Layer 7 of a small transformer language model trained on English Wikipedia (12 layers, counted from 0, width 128).
A neuron adds its activation times its output weights to the MLP's output. To switch it off is to set its activation to zero at one token and run the rest of the model.
A neuron's activation on a vector x is GELU(weights . x + bias), where the dot is the dot product.

Input weights of the MLP neurons that the questions are about. A number n stands for (n - 500) times 0.0019.
n13 (bias 0.031): 453 464 483 652 542 495 422 549 598 444 511 559 494 648 492 388 656 666 513 394 490 627 330 788 543 402 669 529 591 412 684 493 503 556 612 638 396 446 392 653 527 705 378 480 461 388 547 412 460 486 636 449 562 350 642 574 347 421 434 295 530 339 405 214 518 585 560 235 467 279 611 412 287 138 264 478 434 518 685 292 452 403 532 499 428 455 587 687 755 638 543 227 376 724 477 594 294 585 579 318 495 686 514 281 533 441 698 359 435 432 471 579 526 831 643 492 604 520 452 581 580 599 495 586 574 323 466 458
n82 (bias -0.010): 388 17 640 396 308 468 268 454 543 449 396 289 748 523 469 398 348 553 427 728 753 579 256 510 948 561 687 499 438 580 478 350 359 765 561 741 447 584 456 493 704 523 694 248 432 422 481 669 329 369 457 449 409 243 417 545 530 267 432 462 414 453 421 407 798 593 738 553 520 358 490 518 541 506 295 434 377 405 524 642 373 457 580 546 510 480 652 409 584 667 402 575 359 615 463 632 491 340 670 463 487 647 612 671 492 514 423 582 486 552 577 398 619 412 657 480 70 687 379 715 522 633 880 435 276 623 356 640
n234 (bias -0.010): 393 516 895 591 393 494 773 495 736 206 384 553 438 512 542 391 539 623 731 218 634 372 510 653 167 553 699 712 339 249 644 277 495 519 459 250 712 256 771 500 446 536 716 642 703 465 543 624 740 305 495 736 634 930 378 509 167 432 448 678 305 821 260 533 617 709 552 451 800 441 550 222 402 258 326 250 256 911 708 648 386 411 438 202 487 610 358 382 579 672 317 517 660 330 527 561 256 229 633 515 561 558 668 492 190 509 661 570 907 461 506 493 414 519 685 328 379 494 105 333 577 251 641 336 284 450 573 704
n503 (bias -0.003): 411 424 887 645 447 531 514 602 504 719 605 356 566 480 380 587 597 369 561 545 386 489 414 394 515 523 662 528 111 429 606 500 455 323 543 283 581 565 408 450 595 279 862 627 767 379 394 547 274 463 318 524 271 685 375 399 520 421 788 711 510 636 503 568 571 421 399 713 212 265 210 545 389 603 675 708 433 568 146 496 487 555 553 347 569 463 458 448 675 473 554 543 459 698 494 513 74 505 581 515 508 734 650 480 604 526 560 568 487 348 507 323 664 530 587 398 363 399 331 505 586 476 481 323 499 752 531 443

Output weights of the MLP neurons that the questions are about. A number n stands for (n - 500) times 0.00099.
n13: 562 449 472 476 530 451 495 397 468 688 542 457 443 283 421 387 208 349 577 605 359 457 429 395 619 604 475 383 389 568 552 539 634 479 577 606 553 397 613 387 718 361 711 457 557 608 649 475 460 610 462 422 574 436 501 641 731 770 495 478 689 512 610 546 487 234 568 524 412 792 595 676 602 740 390 349 453 397 359 555 346 507 532 432 458 586 307 578 429 444 665 569 413 412 511 595 764 469 371 521 469 501 458 740 456 491 436 425 497 480 606 578 445 325 448 475 503 415 565 478 265 289 454 452 343 601 507 496
n82: 443 259 571 454 411 499 246 559 466 509 563 487 642 516 530 385 628 501 470 575 481 641 505 533 672 564 592 591 374 718 434 474 835 555 480 392 375 679 486 477 495 752 456 431 561 418 396 548 441 425 567 455 198 452 226 671 316 442 263 428 458 615 423 424 557 429 500 402 522 664 434 536 570 412 321 491 532 489 524 486 474 373 509 416 478 536 444 488 528 666 542 371 561 473 330 535 538 419 478 544 433 596 535 641 635 368 507 561 588 649 369 619 440 313 536 373 276 535 374 833 550 595 576 642 593 798 611 531
n234: 619 351 835 198 415 558 458 678 326 726 210 632 421 527 525 591 529 381 520 539 814 294 253 636 620 330 632 531 348 647 412 527 470 629 343 547 484 431 515 518 479 472 746 680 404 631 569 792 638 504 354 472 594 508 585 640 238 534 289 545 463 465 374 518 454 768 617 916 386 575 286 940 346 658 491 295 760 532 398 516 734 334 388 477 368 608 394 409 236 469 481 547 770 660 684 27 388 476 572 498 495 667 498 614 246 607 479 308 628 605 328 589 590 294 373 539 653 311 304 272 408 537 346 515 449 278 216 456
n503: 463 729 214 527 609 523 434 631 515 310 519 445 379 410 615 401 558 530 516 656 688 747 407 84 290 585 255 198 636 343 274 479 669 602 481 484 454 707 548 435 537 578 508 497 401 487 493 620 585 639 826 484 614 462 696 573 349 466 445 439 453 247 457 595 457 356 548 480 452 435 705 617 526 593 434 490 591 559 358 427 393 448 465 492 881 699 534 546 671 357 556 377 555 598 615 419 741 494 337 566 648 445 481 391 409 524 624 184 564 569 378 435 362 417 570 612 639 395 480 521 573 269 398 427 637 405 558 668

Each question names a token from some text and the token that comes next. It shows the vector x that enters the MLP there. A number n stands for (n - 500) times 0.0075.

Then comes g, the gradient of the next token's log-probability with respect to the MLP's output, scaled to length 1. A neuron's effect is roughly proportional to its activation times (output weights . g). A number n stands for (n - 500) times 0.00078.

" player", then "\n"
x: 355 667 467 470 535 444 575 611 441 458 376 586 572 431 455 404 481 539 422 546 614 672 441 421 456 487 523 515 567 425 402 427 548 554 739 432 692 648 514 799 707 490 628 523 367 468 485 499 554 441 746 380 317 492 535 499 261 712 435 330 415 713 562 280 532 445 476 461 371 601 534 787 516 658 634 114 620 663 615 490 361 563 420 487 528 583 535 414 488 528 579 497 185 753 646 315 345 524 258 480 444 274 588 459 690 417 315 442 645 423 480 976 576 497 398 265 430 546 539 539 653 331 329 426 488 627 563 391
g: 384 682 663 499 617 281 298 473 493 418 286 571 436 335 353 763 322 491 417 406 436 522 638 413 519 618 421 343 474 536 697 347 326 560 580 534 325 618 400 479 503 517 550 700 383 557 417 776 701 531 567 466 372 539 647 435 548 469 609 639 512 584 531 396 535 312 685 552 472 469 582 699 541 649 436 476 336 246 361 534 561 541 657 496 435 370 606 362 510 525 320 619 365 348 403 406 579 465 550 530 685 519 724 487 407 460 609 634 606 492 582 563 501 384 448 497 408 510 683 530 377 514 516 450 516 617 411 407
Which neuron, switched off, lowers the next token's probability most? n13

" B", then "O"
x: 282 590 400 563 538 526 510 580 424 416 315 497 610 475 432 427 431 500 414 475 665 513 573 386 421 399 533 531 511 437 482 359 625 555 672 506 679 575 519 745 742 508 636 448 504 437 491 467 486 340 631 293 238 453 543 519 376 686 413 283 481 752 710 341 555 464 440 559 368 750 611 761 466 597 707 198 620 654 675 511 436 429 510 523 594 616 569 348 464 549 589 571 158 699 583 407 362 564 222 459 445 290 613 452 690 441 384 450 716 297 575 834 634 476 478 406 468 582 499 652 578 264 253 393 534 622 484 360
g: 543 481 648 315 555 381 502 379 333 756 370 491 485 479 481 487 443 466 520 567 475 483 740 417 631 421 492 515 531 437 401 652 516 633 373 484 591 502 383 414 296 508 633 496 337 487 646 728 469 450 630 307 555 250 740 378 551 628 654 483 456 489 462 532 428 580 614 624 263 617 422 483 415 737 428 639 439 318 379 619 726 539 513 546 536 465 658 452 426 552 342 339 665 474 668 433 316 489 613 422 395 440 525 619 642 447 400 379 671 718 384 519 522 302 453 546 591 655 522 533 562 436 346 433 432 440 377 593
Which neuron, switched off, raises the next token's probability most? n234

" Stan", then "ton"
x: 296 594 456 492 562 552 520 648 379 373 281 593 517 443 449 464 493 452 361 546 612 602 576 444 374 432 719 589 567 451 446 358 573 620 649 567 586 536 481 807 767 368 628 384 438 485 467 527 519 377 655 334 327 525 543 547 350 737 428 315 441 728 622 377 568 402 437 409 372 755 571 883 484 506 672 177 634 629 617 537 458 453 495 532 633 540 654 385 568 526 586 652 162 651 592 407 388 573 280 516 448 281 528 496 672 327 356 445 603 230 533 780 684 535 461 310 371 562 524 589 523 269 317 388 498 598 508 433
g: 567 542 466 389 753 507 477 437 531 533 515 575 407 591 499 418 468 363 642 566 390 290 484 739 354 509 636 278 729 590 687 769 567 398 609 488 635 709 503 423 384 311 512 246 410 532 380 510 652 391 522 451 343 496 691 431 528 501 467 373 347 384 408 587 524 582 430 502 542 371 271 517 517 527 608 563 521 445 476 376 752 607 541 397 413 455 723 571 507 488 402 286 537 455 578 409 694 534 479 360 494 262 513 630 500 366 527 503 403 609 693 570 643 452 489 420 544 449 730 639 485 454 549 504 340 437 488 459
Which neuron, switched off, raises the next token's probability most? n82

"s", then ","
x: 283 559 355 522 528 586 494 622 526 379 412 557 506 439 492 393 477 399 408 526 591 546 595 489 399 472 576 552 491 402 549 372 569 558 798 516 620 596 488 684 823 420 675 509 466 421 507 462 572 418 618 377 347 535 548 443 294 654 348 296 467 810 648 287 530 449 411 548 364 635 522 794 542 652 790 264 606 673 574 454 379 472 488 496 582 623 516 348 493 507 539 550 221 746 564 298 356 440 213 583 397 345 587 441 707 404 321 439 628 317 478 895 616 450 371 395 470 601 605 612 628 347 360 362 535 632 515 408
g: 390 668 600 424 480 625 618 526 374 261 618 587 734 779 542 495 651 552 512 455 526 398 491 447 485 508 530 444 574 575 415 314 229 511 453 338 468 639 419 515 657 413 340 441 436 495 704 635 499 566 549 489 449 616 660 499 605 508 342 431 436 562 478 483 271 444 615 483 514 374 457 545 370 345 491 546 504 434 667 557 454 345 541 456 677 587 592 503 603 466 570 426 449 384 871 512 313 697 571 569 579 324 266 523 533 449 415 471 439 442 483 483 607 469 470 480 615 428 510 141 548 450 667 701 383 412 486 564
Which neuron, switched off, lowers the next token's probability most? n503

" jump", then "er"
x: 312 531 401 511 426 536 468 626 340 419 323 438 558 488 469 457 502 552 441 484 610 691 507 522 372 389 569 505 598 475 424 342 609 509 653 593 559 665 484 814 756 408 548 503 337 440 485 553 494 458 702 344 283 512 566 559 338 715 412 407 446 724 585 313 473 432 531 527 300 730 536 801 603 614 706 225 601 666 574 521 408 579 512 495 661 589 635 385 498 556 622 586 252 752 518 317 374 570 215 511 382 262 517 476 749 457 347 398 569 296 567 854 572 445 444 328 483 576 484 599 508 339 268 321 494 643 607 346
g: 471 352 468 460 696 325 471 360 662 574 453 491 515 599 516 344 436 485 603 435 673 560 463 727 396 577 536 436 519 490 592 312 378 433 378 548 352 682 620 568 446 317 551 436 346 417 525 729 381 428 423 462 539 533 583 505 574 399 640 496 326 497 454 664 547 631 566 248 462 284 551 575 493 726 516 558 654 343 616 628 713 598 513 569 520 571 623 302 421 168 620 633 607 643 411 572 567 533 480 502 516 485 518 530 399 467 562 486 574 497 361 412 460 581 693 483 282 485 656 606 562 221 418 483 352 350 565 408
Which neuron, switched off, lowers the next token's probability most? n82

" Em", then "a"
x: 256 576 390 481 549 495 454 659 389 414 336 568 589 436 430 388 357 468 371 527 674 612 508 449 511 355 668 556 515 530 418 335 642 635 732 538 563 564 528 835 754 439 623 484 517 446 520 549 637 411 594 295 322 514 555 611 403 673 455 365 456 757 559 364 532 449 537 428 496 682 569 796 441 615 671 168 651 554 687 444 450 469 522 380 620 581 615 320 507 538 574 553 191 676 649 383 420 557 244 397 490 247 531 394 722 394 432 433 656 303 464 826 568 519 398 407 432 554 613 567 545 247 293 341 534 602 493 382
g: 555 456 508 537 533 257 426 360 443 535 149 619 410 523 555 347 546 578 442 524 466 817 420 604 517 433 609 375 454 842 561 362 687 413 483 639 470 504 328 607 482 514 487 403 559 609 373 523 235 528 325 473 638 565 356 511 535 623 575 312 377 425 460 395 497 635 181 493 321 524 536 505 605 638 635 515 588 507 534 379 641 549 620 416 315 709 554 347 549 581 430 501 557 451 481 826 468 522 531 602 421 548 483 598 508 519 481 611 434 518 490 615 703 408 385 438 625 508 454 394 467 561 487 484 384 467 586 506
Which neuron, switched off, lowers the next token's probability most? n82

" and", then " he"
x: 318 611 363 513 495 494 520 595 493 441 380 477 561 543 458 370 451 441 407 550 636 540 560 446 354 444 590 538 462 461 456 397 609 562 657 566 620 619 483 667 713 416 618 514 451 482 527 537 553 354 620 363 325 547 506 528 432 681 466 283 439 784 578 341 507 496 394 536 444 660 554 795 535 626 777 197 619 605 614 387 470 462 514 626 621 579 677 281 541 464 535 521 173 730 470 280 365 504 187 531 444 296 650 445 746 428 374 444 580 367 410 902 624 468 421 390 406 559 568 635 540 330 346 368 492 695 505 427
g: 619 392 532 278 344 494 551 513 527 634 486 387 609 451 387 650 597 614 535 750 339 571 387 700 533 550 426 516 400 332 420 592 370 549 468 473 452 579 643 414 556 587 744 536 587 513 288 618 471 670 553 525 567 344 489 520 354 604 556 268 376 385 254 534 558 531 512 560 547 662 421 401 648 560 583 576 724 627 442 557 587 441 744 519 517 335 497 431 243 433 348 351 278 373 624 588 501 538 520 355 353 579 429 543 570 476 423 485 580 437 423 437 494 539 450 417 599 643 338 375 709 583 517 575 439 727 329 431
Which neuron, switched off, raises the next token's probability most? n503

"erv", then "ative"
x: 282 630 381 487 490 408 575 664 421 339 272 577 516 538 497 409 344 434 381 501 624 604 489 440 364 565 619 503 355 450 305 318 512 571 530 509 552 546 504 795 624 481 663 442 509 537 573 521 543 489 624 226 263 565 546 488 436 596 339 340 542 685 547 311 548 567 513 551 433 693 545 710 421 731 672 98 603 646 612 516 473 587 496 507 552 601 664 315 507 540 558 452 240 696 576 371 504 446 205 579 413 389 619 401 660 454 311 522 764 354 472 915 655 549 511 243 418 511 536 622 651 272 461 356 543 547 593 512
g: 561 592 537 443 535 486 618 494 470 327 407 227 414 395 396 658 604 571 302 277 623 391 384 347 442 585 701 525 627 471 487 547 398 541 676 514 401 420 565 468 463 473 375 601 561 455 508 388 737 578 480 361 571 332 600 328 665 438 429 355 390 577 530 353 497 628 586 503 491 564 370 462 515 390 647 467 541 382 342 447 606 514 655 720 461 606 460 265 530 530 741 730 584 546 325 340 523 504 526 495 432 535 580 519 602 554 536 77 446 631 440 635 483 704 603 591 530 439 489 524 424 670 585 592 548 387 458 516
Which neuron, switched off, raises the next token's probability most? n82

" December", then " ="
x: 272 526 419 492 597 536 439 688 412 321 344 500 551 472 568 522 391 544 332 545 646 638 479 457 333 396 651 522 513 484 358 378 581 699 671 516 621 540 498 717 735 428 607 442 327 538 400 443 670 384 617 283 378 513 525 545 395 761 429 419 434 695 469 307 507 426 395 581 436 672 594 771 452 591 643 198 595 672 652 434 522 397 549 542 567 619 668 361 502 610 598 446 186 595 540 307 326 527 248 542 420 278 656 492 680 338 429 444 699 341 557 881 593 508 545 454 465 585 596 615 553 282 242 353 575 546 561 432
g: 495 564 437 504 380 550 412 320 605 426 409 491 488 626 512 653 524 571 641 664 552 486 486 394 489 447 558 498 687 311 404 470 485 393 630 453 578 680 241 256 484 498 452 506 469 463 550 242 568 702 430 390 503 500 619 371 512 397 577 463 589 474 524 645 203 361 423 389 659 625 563 531 524 467 574 431 361 530 637 495 438 652 745 446 404 437 295 654 505 583 668 597 509 636 556 517 453 510 334 491 349 563 447 501 432 615 392 508 652 745 464 708 429 608 512 557 735 333 468 397 634 552 515 222 298 587 489 388
Which neuron, switched off, lowers the next token's probability most? n13